Layer 6 of a small transformer language model trained on English Wikipedia (14 layers, counted from 0, width 96).
A neuron's activation on a vector x is SiLU(gate . x) times (in . x), where the dot is the dot product.
The model reads these tokens: " |" " |" " |" " |" "\n" "|" " 8" "00" " m" " |" " |" " |" " |" "\n" "|" " 15" "00" " m" " |" " |" " |" " |" "\n" "|" " L" "ong" " " "ju" "mp"

The vector x that enters this layer's MLP at each token. A number n stands for n times 0.0056.
0 " |": 469 -73 -105 -138 -36 19 -27 -57 161 64 104 -281 -37 -21 -26 -14 27 39 67 -157 14 9 -56 78 -61 -54 21 -100 18 69 -7 -147 -16 -53 -9 -40 45 142 51 -26 -151 69 -70 10 22 44 39 16 -109 -98 -97 -215 -76 96 -84 -32 39 -102 25 99 -3 91 -117 20 106 26 -11 -16 16 -17 18 -18 -98 -52 36 8 -30 34 -84 29 143 10 -122 -205 13 3 -51 71 24 57 145 -4 87 -58 -43 -15
1 " |": 469 -73 -105 -138 -36 19 -27 -57 161 64 104 -281 -37 -21 -26 -14 27 39 67 -157 14 9 -56 78 -61 -54 21 -100 18 69 -7 -147 -16 -53 -9 -40 45 142 51 -26 -151 69 -70 10 22 44 39 16 -109 -98 -97 -215 -76 96 -84 -32 39 -102 25 99 -3 91 -117 20 106 26 -11 -16 16 -17 18 -18 -98 -52 36 8 -30 34 -84 29 143 10 -122 -205 13 3 -51 71 24 57 145 -4 87 -58 -43 -15
2 " |": 469 -73 -105 -138 -36 19 -27 -57 161 64 104 -281 -37 -21 -26 -14 27 39 67 -157 14 9 -56 78 -61 -54 21 -100 18 69 -7 -147 -16 -53 -9 -40 45 142 51 -26 -151 69 -70 10 22 44 39 16 -109 -98 -97 -215 -76 96 -84 -32 39 -102 25 99 -3 91 -117 20 106 26 -11 -16 16 -17 18 -18 -98 -52 36 8 -30 34 -84 29 143 10 -122 -205 13 3 -51 71 24 57 145 -4 87 -58 -43 -15
3 " |": 469 -73 -105 -138 -36 19 -27 -57 161 64 104 -281 -37 -21 -26 -14 27 39 67 -157 14 9 -56 78 -61 -54 21 -100 18 69 -7 -147 -16 -53 -9 -40 45 142 51 -26 -151 69 -70 10 22 44 39 16 -109 -98 -97 -215 -76 96 -84 -32 39 -102 25 99 -3 91 -117 20 106 26 -11 -16 16 -17 18 -18 -98 -52 36 8 -30 34 -84 29 143 10 -122 -205 13 3 -51 71 24 57 145 -4 87 -58 -43 -15
4 "\n": 365 -22 -93 -159 14 -2 54 -23 183 12 191 -138 56 11 -27 -20 85 -23 43 -153 79 -18 -33 53 -82 -48 87 -82 -54 -96 -55 -18 -194 -49 -108 -45 62 29 -41 -44 -146 83 -6 -19 3 66 103 -33 -58 -102 -59 -189 -59 190 -41 -67 33 -38 42 195 -21 169 -107 9 57 -9 5 4 -10 -15 75 -26 -74 -93 -19 -14 -3 -25 -45 -28 82 14 -146 -148 62 15 -53 67 64 77 162 202 92 -31 -62 -31
5 "|": 474 -49 -68 -172 17 84 -34 -66 271 -32 129 -128 12 -21 -53 2 34 -4 66 -125 19 31 -28 -11 -15 -111 109 -141 -82 31 45 -72 -111 -103 -18 -60 82 78 59 -13 -88 19 -64 9 -97 20 43 6 -81 -106 -99 -149 -58 123 -59 -5 -2 -155 23 65 20 52 -92 -42 18 9 -42 -69 -17 -14 31 -48 -84 -12 21 59 40 14 -104 73 130 32 -112 -158 11 -10 -33 75 52 33 182 -34 90 -104 -91 -5
6 " 8": 213 -85 -49 -235 -107 52 5 -307 239 41 -22 47 89 -92 -95 -2 74 2 -5 140 143 40 -92 -46 0 79 148 -24 -112 -101 47 -78 -52 -127 17 -34 -149 87 -10 143 71 -70 27 36 64 26 -61 79 -87 -56 24 -12 83 -162 110 -174 7 -7 45 -45 -76 -66 -47 -50 2 -153 -166 -63 70 107 35 -75 67 -38 -58 81 73 95 -89 -12 51 59 -140 -183 -5 27 27 21 34 -163 129 104 -41 -8 98 -6
7 "00": 208 -1 -3 -183 -166 -38 87 -48 127 39 -60 77 43 -86 -220 53 116 -19 109 -3 69 -39 -6 165 11 -55 0 -27 -2 -118 117 -39 -19 -130 -36 20 -93 128 -109 66 58 -148 -285 -33 96 -98 26 105 -249 -142 64 151 -58 -27 133 -41 -10 -137 -42 -12 -110 31 -201 -169 11 -34 -86 -92 119 91 38 78 0 135 -118 80 55 122 -59 72 -66 15 -218 -12 -24 90 48 -168 247 17 33 97 -224 60 33 34
8 " m": 80 -37 215 -185 -217 77 251 31 157 36 89 17 -35 -136 -71 10 -63 -109 73 70 -33 -52 28 -234 -26 -56 164 137 41 -56 84 93 -14 -137 -136 -43 -73 45 -49 -73 -127 21 -41 157 189 -167 -76 -93 -57 -137 264 112 -170 -107 -125 9 -44 -184 -153 -40 72 -43 -167 -56 -145 194 39 -17 25 52 -149 -114 45 -60 -66 98 29 -111 -39 15 -128 135 -97 -39 -128 -62 10 -39 128 -45 55 32 -88 151 -110 66
9 " |": 350 19 128 -62 -263 80 125 -9 151 -32 -32 -133 26 -64 73 -50 9 -54 -95 -189 33 -14 -67 -39 82 226 183 -142 66 117 1 128 184 -44 22 -10 31 144 4 -52 127 -125 -1 98 29 64 -142 -4 -53 -207 12 98 16 66 -138 -61 67 62 -28 -32 70 -19 -25 -50 32 -67 -88 -132 -62 77 209 65 -13 57 4 14 -66 109 -58 33 -13 44 -51 -132 10 204 -48 -18 -1 -116 -6 114 -15 -16 -48 -55
10 " |": 370 -23 89 -16 -163 33 -72 -29 143 -6 -49 -124 7 -73 -12 -43 122 53 -64 -214 -15 36 -60 -39 59 55 40 -81 152 111 33 -102 228 -66 64 -38 -6 10 -17 12 87 144 10 -13 41 -6 -116 36 18 -212 18 64 -46 12 -183 -83 52 23 -51 -9 -78 -13 -137 -146 59 -76 -33 -88 25 100 3 39 170 -124 -67 9 39 38 20 17 36 17 -46 -184 38 -26 22 -19 -23 -121 179 143 -70 -82 80 -82
11 " |": 337 -36 55 27 -62 17 -118 -14 113 5 -98 -138 13 -81 -13 -44 162 87 -55 -195 10 23 -72 16 -2 61 8 -30 166 92 -17 -181 228 -61 48 -44 -4 -20 -26 23 59 153 -15 3 52 -49 21 37 42 -182 96 21 -51 -53 -177 -66 34 3 -43 8 -127 28 -244 -137 35 -61 -1 -58 38 88 -74 42 153 -111 -60 -39 20 39 128 3 61 -22 -29 -193 22 -95 45 -16 -7 -97 202 140 -62 -85 64 -75
12 " |": 300 -48 50 39 -10 31 -139 -1 94 -5 -130 -166 11 -70 -5 -39 167 96 -46 -187 42 6 -92 59 -43 96 16 4 159 71 -65 -193 237 -46 40 -23 15 -13 -39 13 71 149 -23 30 45 -85 124 27 41 -176 153 -24 -28 -93 -173 -55 30 -16 -28 24 -134 64 -291 -98 -16 -24 31 -38 35 61 -94 34 83 -78 -35 -60 -50 10 202 -5 53 -36 -9 -188 1 -102 31 -29 31 -75 183 134 -52 -50 14 -60
13 "\n": 199 11 -9 -28 72 -23 31 69 112 -120 5 20 66 40 -37 5 104 -8 -19 -128 137 -33 -108 45 -133 98 154 69 23 -141 -137 20 -140 -39 -60 -21 67 1 -126 -30 78 150 104 59 -2 -31 244 -10 31 -135 162 -50 23 40 -95 -87 35 1 80 171 -105 181 -214 -60 -119 -55 18 -26 52 11 39 -18 32 -118 -26 -32 -81 -104 210 -34 -1 -3 -2 -79 97 -61 11 -37 162 14 161 352 0 27 -53 -30
14 "|": 467 -36 -72 -155 13 95 -47 -72 288 -41 108 -123 19 -21 -64 7 30 -20 63 -119 2 23 -4 -23 -21 -139 98 -147 -79 43 35 -70 -111 -112 -42 -70 67 70 59 5 -61 -21 -67 3 -95 -17 33 14 -68 -91 -95 -132 -29 126 -77 4 -11 -179 12 32 5 35 -71 -58 17 -2 -35 -60 -26 -4 30 -44 -77 -29 42 47 24 21 -106 93 141 44 -83 -167 -3 -24 -33 42 62 21 173 -48 81 -117 -64 -7
15 " 15": 253 -159 39 -249 -149 69 -1 -274 245 19 31 49 67 -157 -161 -11 96 -21 51 58 182 77 -38 -66 -15 2 156 -34 -112 -124 13 -64 -80 -211 107 -76 -150 101 -99 139 147 -46 -3 -51 59 -8 -130 62 -73 -27 75 31 138 -102 -27 -20 -73 -86 12 -27 -87 -84 -4 -101 23 1 -120 -89 113 117 -12 -83 23 4 -2 -11 4 147 -25 21 183 4 -39 -156 -35 50 -3 52 -7 -20 103 140 -7 -22 22 47
16 "00": 264 -24 16 -144 -217 -9 103 -69 135 52 -4 84 -3 -57 -251 39 74 -74 110 -10 45 -23 3 150 37 -49 27 -70 -29 -118 94 -30 -38 -183 -5 -16 -68 146 -93 39 94 -153 -283 -55 87 -83 13 91 -224 -132 35 115 -31 -3 116 -51 -21 -236 -44 27 -115 6 -144 -147 -103 -14 -57 -154 102 101 36 88 -38 97 -114 91 -67 85 -56 64 -59 32 -144 -12 7 71 36 -144 258 -1 18 74 -265 19 -19 23
17 " m": 126 -67 188 -186 -260 73 244 -5 163 68 100 29 -42 -146 -65 0 -88 -112 95 65 -30 -35 28 -235 -17 -56 172 122 33 -44 87 111 -15 -166 -113 -92 -66 39 -43 -78 -85 29 -31 145 194 -165 -119 -105 -42 -149 232 89 -153 -113 -83 3 -45 -230 -166 -25 59 -81 -133 -29 -149 159 39 -47 11 69 -139 -127 29 -86 -59 88 -8 -128 -37 5 -118 123 -66 -65 -85 -94 2 -12 131 -36 53 18 -104 119 -105 48
18 " |": 372 24 107 -21 -278 86 124 -39 144 -1 -51 -134 52 -56 54 -40 -14 -69 -75 -191 40 -21 -61 -8 93 216 176 -128 94 118 -33 127 178 -37 9 -1 39 109 8 -40 160 -118 -5 101 47 48 -133 -3 -33 -215 1 108 12 71 -118 -46 54 40 -33 -30 49 -35 -3 -61 64 -83 -74 -156 -77 95 224 65 -17 57 11 -18 -80 108 -68 17 -15 29 -45 -128 23 170 -47 -9 5 -113 -21 109 -39 -40 -29 -69
19 " |": 374 -13 88 21 -162 52 -80 -35 136 4 -72 -127 22 -65 -24 -27 101 48 -39 -216 -12 20 -58 -21 81 50 62 -47 191 104 3 -94 224 -58 43 -6 -3 -26 -13 15 134 201 9 -8 43 -28 -83 33 25 -243 37 88 -44 22 -159 -69 32 33 -54 -17 -85 -10 -118 -161 104 -75 -17 -89 9 116 25 18 151 -89 -51 -7 -4 2 28 3 27 18 -38 -176 30 -59 16 -9 -19 -120 169 142 -99 -87 98 -93
20 " |": 337 -33 65 56 -46 31 -126 -11 109 0 -111 -143 9 -70 -19 -35 138 86 -38 -197 10 4 -74 23 16 64 39 -1 200 84 -38 -171 227 -59 37 -10 1 -43 -22 19 105 213 -13 9 43 -67 52 29 40 -210 113 47 -38 -45 -157 -57 10 18 -41 2 -125 40 -232 -153 56 -54 16 -49 22 98 -65 19 131 -71 -43 -46 -29 4 145 -7 47 -13 -21 -184 13 -116 33 -7 0 -97 195 138 -85 -80 80 -80
21 " |": 300 -48 63 60 1 39 -144 -3 93 -11 -137 -171 -5 -59 -4 -36 142 98 -33 -191 41 -11 -89 62 -31 98 49 21 177 66 -83 -184 238 -46 37 2 21 -23 -32 9 112 186 -16 36 38 -92 141 20 36 -196 158 -3 -12 -83 -151 -50 11 -2 -27 27 -114 71 -277 -107 -15 -20 47 -27 22 68 -93 13 60 -49 -20 -67 -98 -20 218 -13 33 -24 1 -182 -10 -112 17 -22 34 -78 169 132 -69 -39 26 -62
22 "\n": 202 14 -4 -16 83 -24 37 81 110 -128 1 37 49 43 -32 10 93 -4 -12 -123 139 -38 -106 54 -127 104 176 75 28 -139 -146 29 -140 -40 -51 -14 72 7 -122 -35 104 175 112 55 -12 -36 244 -8 26 -134 160 -38 34 44 -79 -86 28 19 84 172 -90 175 -205 -64 -116 -56 13 -19 45 8 39 -37 18 -103 -16 -24 -105 -119 217 -30 -15 -2 6 -79 87 -59 10 -26 151 8 147 350 -10 31 -49 -39
23 "|": 471 -34 -72 -146 11 96 -48 -74 289 -39 109 -118 16 -19 -63 7 28 -24 65 -118 0 25 -1 -25 -17 -143 92 -143 -79 47 35 -74 -110 -115 -39 -70 65 67 60 6 -55 -23 -66 6 -94 -23 30 18 -70 -92 -96 -127 -31 125 -78 5 -13 -179 9 35 4 32 -68 -61 19 -3 -35 -66 -30 -1 26 -44 -74 -28 48 46 24 21 -101 98 139 48 -78 -164 -6 -28 -31 41 58 19 170 -49 75 -122 -64 -12
24 " L": 139 -217 56 11 -113 -115 11 -58 176 90 -50 248 140 -85 112 105 77 -20 42 -33 23 6 70 -85 40 98 102 -3 72 -130 44 -14 -23 -106 -85 -130 -179 -62 42 77 174 -4 54 53 239 -148 -143 9 93 -74 11 45 -101 -42 17 -78 99 -201 -44 107 42 23 -110 -53 -28 -78 -173 11 -8 126 75 -157 110 -106 85 -90 -98 6 -154 -43 -151 41 -46 -178 83 -229 -54 89 129 1 70 58 16 1 100 -93
25 "ong": 72 137 -25 -131 189 87 68 120 212 -56 -190 66 14 43 11 102 171 -21 54 26 208 -191 -42 131 209 47 -18 -92 45 -23 -141 124 -88 -26 -96 174 -47 -113 49 -19 116 59 -86 -52 26 -170 61 -82 -35 76 58 -11 87 86 -124 30 -20 184 -69 57 -134 127 -163 -155 -93 -33 62 -13 92 62 97 214 34 222 -140 -178 -57 157 -36 115 105 -23 34 -105 -46 -23 1 57 54 -7 35 -52 -11 -103 88 -29
26 " ": 235 74 156 -57 -109 152 -44 137 126 -73 -22 126 -62 183 20 10 175 -65 58 -17 72 -31 64 -259 114 0 89 29 38 -325 -95 -11 -54 -1 18 73 -222 118 -13 -80 -16 207 64 107 -72 -28 56 74 8 -91 21 75 -22 95 -69 26 -50 100 -189 -47 21 17 -96 52 -20 -1 -3 -39 59 -42 20 -175 169 -87 -51 39 34 -139 -106 -43 -126 50 81 -167 -173 30 95 37 -92 -87 113 -17 -35 -36 110 10
27 "ju": -52 -41 175 202 133 41 23 -212 83 -38 -13 146 -11 2 180 -107 -86 -42 -29 -41 174 106 -45 -71 25 115 206 36 -64 62 71 62 -6 -40 109 -17 -179 -127 -36 150 78 360 -101 6 1 36 -400 -40 10 20 43 59 -42 54 -157 -43 9 166 -102 -11 -34 16 -112 -16 254 158 -88 22 52 12 -96 2 76 72 103 112 88 -83 -163 86 252 -139 219 -55 98 -23 41 -12 235 -5 182 -4 11 -88 -14 31
28 "mp": 201 23 44 -140 -139 -103 110 -30 94 72 -129 99 108 -126 -119 62 -84 28 96 -38 59 -4 86 -11 -113 266 51 -78 12 107 -60 -35 18 132 -178 -159 -76 103 -118 -34 -106 143 -197 -20 48 -209 149 -125 -118 128 -177 -40 72 -41 155 -70 -48 -5 83 80 65 -12 43 4 -186 103 -50 -74 -144 -4 -65 183 23 141 -81 53 130 335 -94 -17 -79 -40 -60 22 -10 167 31 -105 173 -141 -87 -111 -32 -61 -184 16

Each question shows the input weights of one neuron of the MLP. A number n stands for n times 0.001.

n113 gate: 41 -24 -24 36 69 134 -193 -57 47 -163 55 -241 -44 -60 -232 12 -27 -3 98 -54 21 12 54 -227 -61 -111 18 -83 53 -3 182 119 75 -114 80 59 36 91 47 29 -102 -15 -75 94 9 103 45 23 -251 91 -33 -24 43 47 88 -171 -77 -111 -164 75 -129 39 -104 77 9 124 21 -27 -93 59 253 32 0 -86 177 -75 -88 -225 -89 -9 -72 -49 -45 61 -70 121 -53 63 63 -20 -73 -103 -21 12 127 -67
n113 in: 167 -36 -71 157 129 131 -174 -15 28 -126 130 -68 -203 85 -187 -176 74 128 46 28 -87 94 36 42 -76 53 -105 54 41 -82 30 -95 72 89 43 0 135 -58 38 -12 -58 -42 -39 -21 -84 6 129 46 -74 82 12 99 -111 -137 47 99 -68 73 -194 166 29 86 38 -21 -3 102 161 21 -57 -100 0 179 33 -80 74 9 99 150 201 -32 -175 -64 86 168 30 9 44 72 -57 -43 -189 -17 39 71 -182 -79
On which three tokens does it fire most, strongest first? 24 " L", 27 "ju", 25 "ong"

n252 gate: -127 -86 77 -57 -140 69 14 -52 -45 101 92 -8 -230 96 -197 -85 -68 -59 85 -14 14 -11 83 -34 -163 -82 -3 -207 -123 -155 49 -120 -19 -52 91 -141 -14 73 -37 -19 -89 142 92 82 -12 -20 -17 44 101 -59 -185 -46 110 145 -3 -126 -6 -163 -120 61 132 57 50 102 -193 12 72 -155 -81 -68 -79 -90 60 -188 31 83 -67 -65 -105 -67 -36 62 89 -21 114 23 31 95 88 -33 -42 -135 -97 -14 89 -3
n252 in: 77 -48 -196 -127 -113 -246 -87 -99 60 -61 143 6 0 -73 181 -6 -29 134 -167 -76 0 25 19 -70 78 -6 44 -9 32 192 57 31 -9 90 83 98 -190 -49 -70 96 44 -29 110 -205 32 -28 -177 -22 -12 216 -146 -81 106 -84 -47 -88 199 -63 0 6 134 -45 -25 89 66 -19 89 13 180 -167 -98 -139 -76 -82 -193 64 78 -63 175 131 -68 235 -90 -106 -23 19 -169 -173 25 83 72 156 -32 76 -59 60
Which token does this neuron like most? 25 "ong"

n161 gate: -105 -47 -50 47 37 -142 -118 -28 -148 -101 130 26 160 83 -56 140 -105 -26 63 61 31 160 56 50 -91 88 -112 -118 -17 162 -109 -70 148 -246 169 -38 45 37 -6 -19 16 -79 -20 -26 -65 3 42 97 69 68 144 -59 -110 -49 -5 85 -66 -90 -31 172 -175 53 -8 -8 -114 124 -78 126 -36 -66 -63 36 -100 -11 8 6 -147 -75 61 98 22 9 -148 82 68 216 96 -78 91 -16 27 80 -72 -55 49 19
n161 in: 73 38 -188 63 -118 16 89 -57 106 172 123 6 -41 -115 13 62 -19 -71 65 -63 -54 -135 -177 -28 135 -99 19 179 97 -69 13 117 -168 215 24 40 -3 -64 216 -101 -62 32 29 3 16 91 16 31 -151 -152 -100 118 -33 71 -25 -96 53 -111 -142 -150 -6 -22 -153 176 -28 -105 -54 3 111 50 327 -9 13 125 125 -69 77 34 -44 -206 6 -81 108 -82 181 -31 -77 133 -76 -76 22 97 16 119 -157 130
Which token does this neuron like most? 16 "00"

n193 gate: -38 -85 94 -128 -5 -77 -127 118 137 -10 33 78 -191 86 77 124 135 137 -53 -24 83 -3 -15 -147 -58 20 108 0 -26 -3 -28 -90 -25 31 106 -79 -101 -45 -69 40 8 26 158 -160 -109 -25 -29 132 -54 -40 95 16 64 -96 15 37 76 -5 57 94 86 -85 -160 105 63 -70 21 153 70 -63 -41 -132 -113 -107 0 -26 -86 -151 131 -23 -104 5 150 -69 66 -64 76 8 124 -37 83 54 -26 -33 67 3
n193 in: 139 159 85 140 -56 -86 145 144 34 -53 57 67 204 -50 -89 -6 97 -28 47 -29 25 -27 64 181 -125 90 12 -12 110 3 -46 155 -83 77 103 6 -15 -78 67 33 -39 -53 37 -22 9 -134 -40 226 -32 72 49 236 35 -54 27 50 140 39 12 -23 -3 -89 18 55 186 -50 -46 19 -139 97 136 209 235 46 76 -126 111 85 49 15 -107 -75 -224 207 185 37 -9 -65 142 -59 -93 24 -101 -113 143 78
On which token does it fire most, and how strongly? 24 " L", at about 0.34

n152 gate: 27 111 -174 -90 -73 117 156 -38 -19 168 -43 -36 -17 8 23 -147 -81 -39 -36 -33 -15 -23 -67 -99 -89 43 -197 -98 -90 0 -12 -94 -147 -190 -22 32 9 77 -58 -119 -37 -30 82 83 -38 226 -168 -178 -45 14 23 -30 -12 143 58 -61 93 -137 105 -90 -6 -151 -37 -35 -91 168 -175 -21 18 26 75 -66 -116 15 -55 -193 -60 46 -12 -66 -37 191 26 41 -51 -81 -160 153 -6 17 -43 -8 157 32 -251 -72
n152 in: 162 -47 -19 -53 87 116 142 97 26 22 113 92 202 -123 -137 139 12 -186 151 56 63 90 -232 -135 -220 -22 21 84 -90 -9 72 -79 49 -41 75 -25 271 48 -96 -103 -119 -73 -79 29 60 -12 66 88 -123 49 -37 70 -16 -153 43 51 -130 67 0 -134 -40 -175 3 59 119 38 -69 195 -189 12 62 -49 -6 177 56 56 31 -19 -109 -128 -30 170 -116 84 -61 19 -83 173 130 -100 9 -72 -141 62 136 3
On which three tokens does it fire most, strongest first? 17 " m", 8 " m", 5 "|"

n255 gate: 21 -80 44 48 6 32 139 -35 -48 87 177 6 114 46 45 -176 105 -209 -89 48 -52 95 -61 -19 -91 -38 -157 15 -92 95 38 146 -139 -32 61 -13 55 78 -66 -81 -12 -116 -84 104 -23 162 106 102 -49 132 86 224 -36 91 -189 -125 114 -110 -54 -337 -34 -10 -112 67 0 16 29 -186 122 211 47 47 -16 22 19 54 53 171 -22 109 130 7 -180 15 82 105 -100 157 123 -111 -178 25 -86 54 -40 179
n255 in: 3 42 -133 -26 -182 -65 10 -118 61 -122 61 -199 -19 -97 -186 161 -123 37 -151 -118 -59 -39 -56 26 -7 -71 -112 -104 0 -161 49 6 244 -141 -47 3 102 -47 -61 143 -121 -79 73 -37 155 -49 -43 -177 -16 0 -133 30 -129 -99 77 -65 55 -29 -115 180 38 55 -73 -49 -61 99 -216 -7 151 -148 -103 103 49 -84 -29 -52 -51 -10 0 -80 -164 251 -59 124 33 -133 -51 -204 183 38 281 -38 -59 -78 -3 -122
Its two highest activations, in order, are on tokens 16 "00", 7 "00"

n181 gate: -27 -7 84 62 -53 -144 40 0 30 -26 121 47 -81 -44 94 226 -191 -107 107 177 -33 42 -134 92 -180 58 -16 54 -36 -3 -56 -29 108 144 -63 48 16 -83 107 -73 57 3 -40 -146 -105 75 7 -120 -184 13 104 -46 -34 -6 -23 -59 -13 16 321 -31 -10 -36 -191 -318 -19 185 -75 95 99 -116 106 13 39 29 -65 -23 96 -162 -36 -35 -6 164 157 76 167 159 -54 168 6 -155 -26 -119 131 201 -203 112
n181 in: -103 54 -20 115 -107 -145 75 -68 -63 27 -165 -26 238 -243 10 13 -98 -62 94 51 208 50 24 88 -234 3 -56 -52 -98 -40 152 -10 -125 143 -104 -204 24 104 -50 36 10 69 -34 -221 -20 -34 99 -121 -123 223 -64 -264 49 79 -120 -116 -117 -80 190 57 86 -78 -115 -47 40 69 -14 20 58 104 217 -60 -115 -20 -323 -44 129 -40 40 -119 20 42 27 53 83 -71 -100 0 -20 -49 -30 -283 57 -128 4 33
Which token does this neuron like most? 28 "mp"

n242 gate: -15 117 -97 3 47 -13 165 -186 46 -49 -67 -96 187 -37 -146 -13 65 -17 -67 -71 -43 -68 111 225 -348 109 -86 -116 -42 -80 -124 19 -133 -62 3 -100 -99 43 -16 -32 -22 -26 7 129 112 -236 -46 -101 -56 38 19 56 -85 -3 71 -59 123 -48 72 -15 -51 153 155 0 48 -76 -111 -98 39 158 84 13 13 -26 -81 42 227 304 -94 -41 -38 -7 -164 178 -110 204 -16 13 122 25 166 78 163 -136 -121 -45
n242 in: 42 -184 -51 -26 -158 -58 166 3 -147 215 151 -61 -6 15 -167 -13 -150 -53 152 104 185 -188 29 87 105 -228 88 152 103 175 -119 81 165 123 105 95 42 -105 48 59 -28 -75 -143 -88 143 -70 84 19 52 0 -122 -23 90 126 -25 37 -51 -57 -39 63 -38 -103 -13 -90 -44 10 77 -117 -49 -241 -29 191 -3 102 99 -6 161 6 -119 -41 28 -132 -204 54 33 -109 76 6 40 19 -189 -19 -103 -147 123 -41
On which three tokens does it fire most, strongest first? 28 "mp", 7 "00", 16 "00"

n240 gate: -124 127 -238 181 -77 -76 -165 47 -48 4 195 -31 18 -111 54 -118 126 141 -49 -48 48 -69 310 -7 -156 18 -14 -63 -112 75 -15 67 -92 -62 4 36 103 293 -4 21 35 -33 154 70 -154 137 26 -116 -63 -193 -174 -133 -19 32 54 42 87 -43 -160 -109 -32 -65 -11 25 135 136 -277 -121 -227 151 280 -90 120 76 -105 62 18 170 -163 -110 39 -93 -168 77 201 -108 125 -18 67 18 192 168 -29 40 -26 -211
n240 in: -57 -163 90 45 -25 -39 66 42 21 -92 -83 77 -61 3 84 -128 36 30 -77 -229 -36 71 42 -91 36 202 105 -31 -221 -119 195 -47 -41 -127 -69 6 -135 76 -23 -60 -89 -76 -210 179 -56 103 59 19 -19 -64 178 -59 74 121 32 93 19 6 -13 -70 -89 -234 22 -84 -121 119 -98 111 -59 244 106 71 6 49 168 127 -77 239 -6 79 201 240 75 -238 -83 -110 77 -128 56 -22 -3 -53 29 10 67 -93
On which token does it fire most, and how strongly? 9 " |", at about 0.55

n158 gate: -17 45 -12 -75 -58 -132 230 -9 -90 -73 -64 -17 -18 -138 102 -130 18 129 -145 34 91 -95 -129 -108 -104 -30 32 -23 -45 -190 105 53 3 -99 -142 -216 12 166 -113 137 85 -88 124 46 15 119 -160 -64 63 100 -27 0 37 15 193 -109 104 -194 -66 -177 65 33 -47 -66 97 -131 117 -85 -69 -62 -56 125 -183 33 21 -33 -50 42 -81 161 -35 0 172 22 40 101 59 -33 -3 3 59 -14 9 -200 -19 -180
n158 in: 80 -39 -113 12 -109 75 -69 -275 64 -97 0 28 98 69 18 -124 -237 -79 64 -9 118 92 -42 69 252 85 -9 -115 220 -74 15 -20 55 9 98 150 12 3 41 -55 -38 -79 -30 40 160 3 15 -136 51 -38 -45 52 -74 93 -65 85 -133 -85 -30 109 -44 -57 15 104 82 -230 -57 24 24 -38 18 32 -95 -261 68 -212 -29 101 -152 -85 9 -34 -9 -14 104 59 -6 81 -75 179 -88 163 110 -27 -114 35
On which token does it fire most, and how strongly? 18 " |", at about 0.56

n75 gate: -138 120 -77 128 -126 131 -91 42 -22 -21 105 156 36 -72 -63 -83 92 -153 86 96 -187 128 -48 120 24 226 208 121 24 24 123 230 119 18 -52 15 -84 104 6 -29 52 -18 21 -40 54 -80 -51 17 14 73 48 -61 -40 29 3 -140 121 6 57 -39 91 -30 76 -56 79 -9 -102 -117 93 -32 233 -27 -110 -42 -53 126 100 113 -36 -9 -61 83 72 -41 -245 92 108 -228 -63 -55 -79 -129 -81 145 9 26
n75 in: -23 46 -104 -89 -130 163 34 -179 181 41 -12 -73 52 -62 -169 0 -150 -91 -114 246 3 -43 -142 -25 -210 -82 -36 -223 25 -122 0 54 27 3 -270 -91 -72 -139 122 -78 -72 125 68 -72 -9 -80 -99 -152 177 -236 153 -72 3 -18 -30 0 -110 -6 22 81 -73 -80 117 46 27 -91 105 -155 71 -61 79 85 28 117 -40 15 27 34 -61 -90 69 101 -77 117 -139 52 -9 -136 21 131 15 21 -89 12 -22 21
Which token does this neuron like most? 8 " m"

n99 gate: -63 56 49 -102 -33 -111 -62 -102 72 -253 21 124 -80 -133 -22 -40 -160 -244 32 94 -144 -132 -105 43 -69 0 82 12 -139 67 -46 219 102 109 12 55 -69 -98 159 3 90 78 162 3 -50 58 12 -165 -3 -137 -172 3 202 3 -76 -35 31 97 -16 -17 179 43 105 58 -73 147 53 -47 -255 -122 -134 49 -117 95 71 146 -39 111 96 72 15 54 96 -112 155 71 -67 -81 72 -51 42 -12 25 -117 131 103
n99 in: -186 148 75 -197 19 -36 -3 -142 31 43 -22 100 95 -135 23 75 -85 -34 172 119 -143 -52 -86 -112 -44 -84 119 105 -210 244 20 -3 -6 -129 -133 -75 46 -161 150 137 -22 -177 7 -198 0 59 73 -83 63 -123 170 -53 -51 45 -39 104 101 148 -125 -74 -136 30 -29 193 -32 13 -115 86 -212 88 111 88 26 -75 -46 92 136 56 30 -77 105 -186 36 -162 71 -23 61 -33 10 182 116 -54 59 -213 181 -39
On which token does it fire most, and how strongly? 27 "ju", at about 0.45

n211 gate: 98 -134 -184 -33 -20 6 49 -92 -9 166 30 43 106 -85 -207 144 -76 -25 3 -26 -194 6 95 -79 -99 51 125 -44 88 -63 119 -65 -157 58 -3 -159 -15 -22 21 -222 -21 62 -151 -205 101 -33 -77 -103 3 -69 -27 -19 -174 -152 204 0 242 24 79 -60 -33 -33 3 15 33 -43 -92 -55 -116 81 132 -39 116 -18 12 -296 42 -97 -167 -95 153 19 46 110 -12 -9 -3 37 -12 124 24 -41 -64 3 -180 -18
n211 in: -53 -182 -34 -55 -80 72 73 35 170 9 17 3 -74 14 164 -103 -135 -38 -89 -41 -44 -17 104 -196 -100 -14 62 28 144 54 118 8 -162 41 44 86 -38 29 -60 -151 -56 -47 -35 -47 17 -226 -84 -95 55 17 -26 41 63 -124 -91 39 135 -122 -26 -11 184 153 -79 135 -42 12 -14 189 -96 -217 -26 -97 -89 -69 -57 -46 -51 86 153 23 25 110 17 -8 27 -43 -187 -93 95 95 34 -33 87 224 -105 96
Which token does this neuron like most? 17 " m"

n5 gate: 11 -82 -99 -21 -50 -88 -49 -97 108 -15 0 -29 63 -49 -27 138 30 -59 -6 -12 -15 -112 -73 103 87 -60 -140 15 64 285 61 74 -97 -140 35 9 77 226 -6 62 -104 -58 104 -93 -205 3 175 -127 122 78 -139 -59 -117 3 48 -41 -139 -113 -107 -17 -74 -52 148 103 6 129 70 -128 -247 -30 -69 126 -39 -27 -166 -67 -27 -63 -9 -104 73 -100 15 127 99 -18 95 -52 120 -200 -122 -35 -3 232 -25 149
n5 in: 37 106 48 -58 -9 -46 71 -125 37 123 151 61 -115 163 -212 -27 6 -283 81 -35 -110 -48 128 46 59 -75 -86 -21 -67 -84 -49 -65 112 137 -56 195 -138 -133 96 -50 -71 -68 74 3 -6 121 -92 215 -6 45 -39 12 -110 36 93 -43 6 152 79 -34 74 76 33 79 -110 40 286 21 -211 -24 -36 -39 12 -142 -75 -134 -107 27 -24 9 -41 -50 -76 -124 -81 233 74 21 91 -62 98 44 170 -103 85 36
On which token does it fire most, and how strongly? 27 "ju", at about 0.19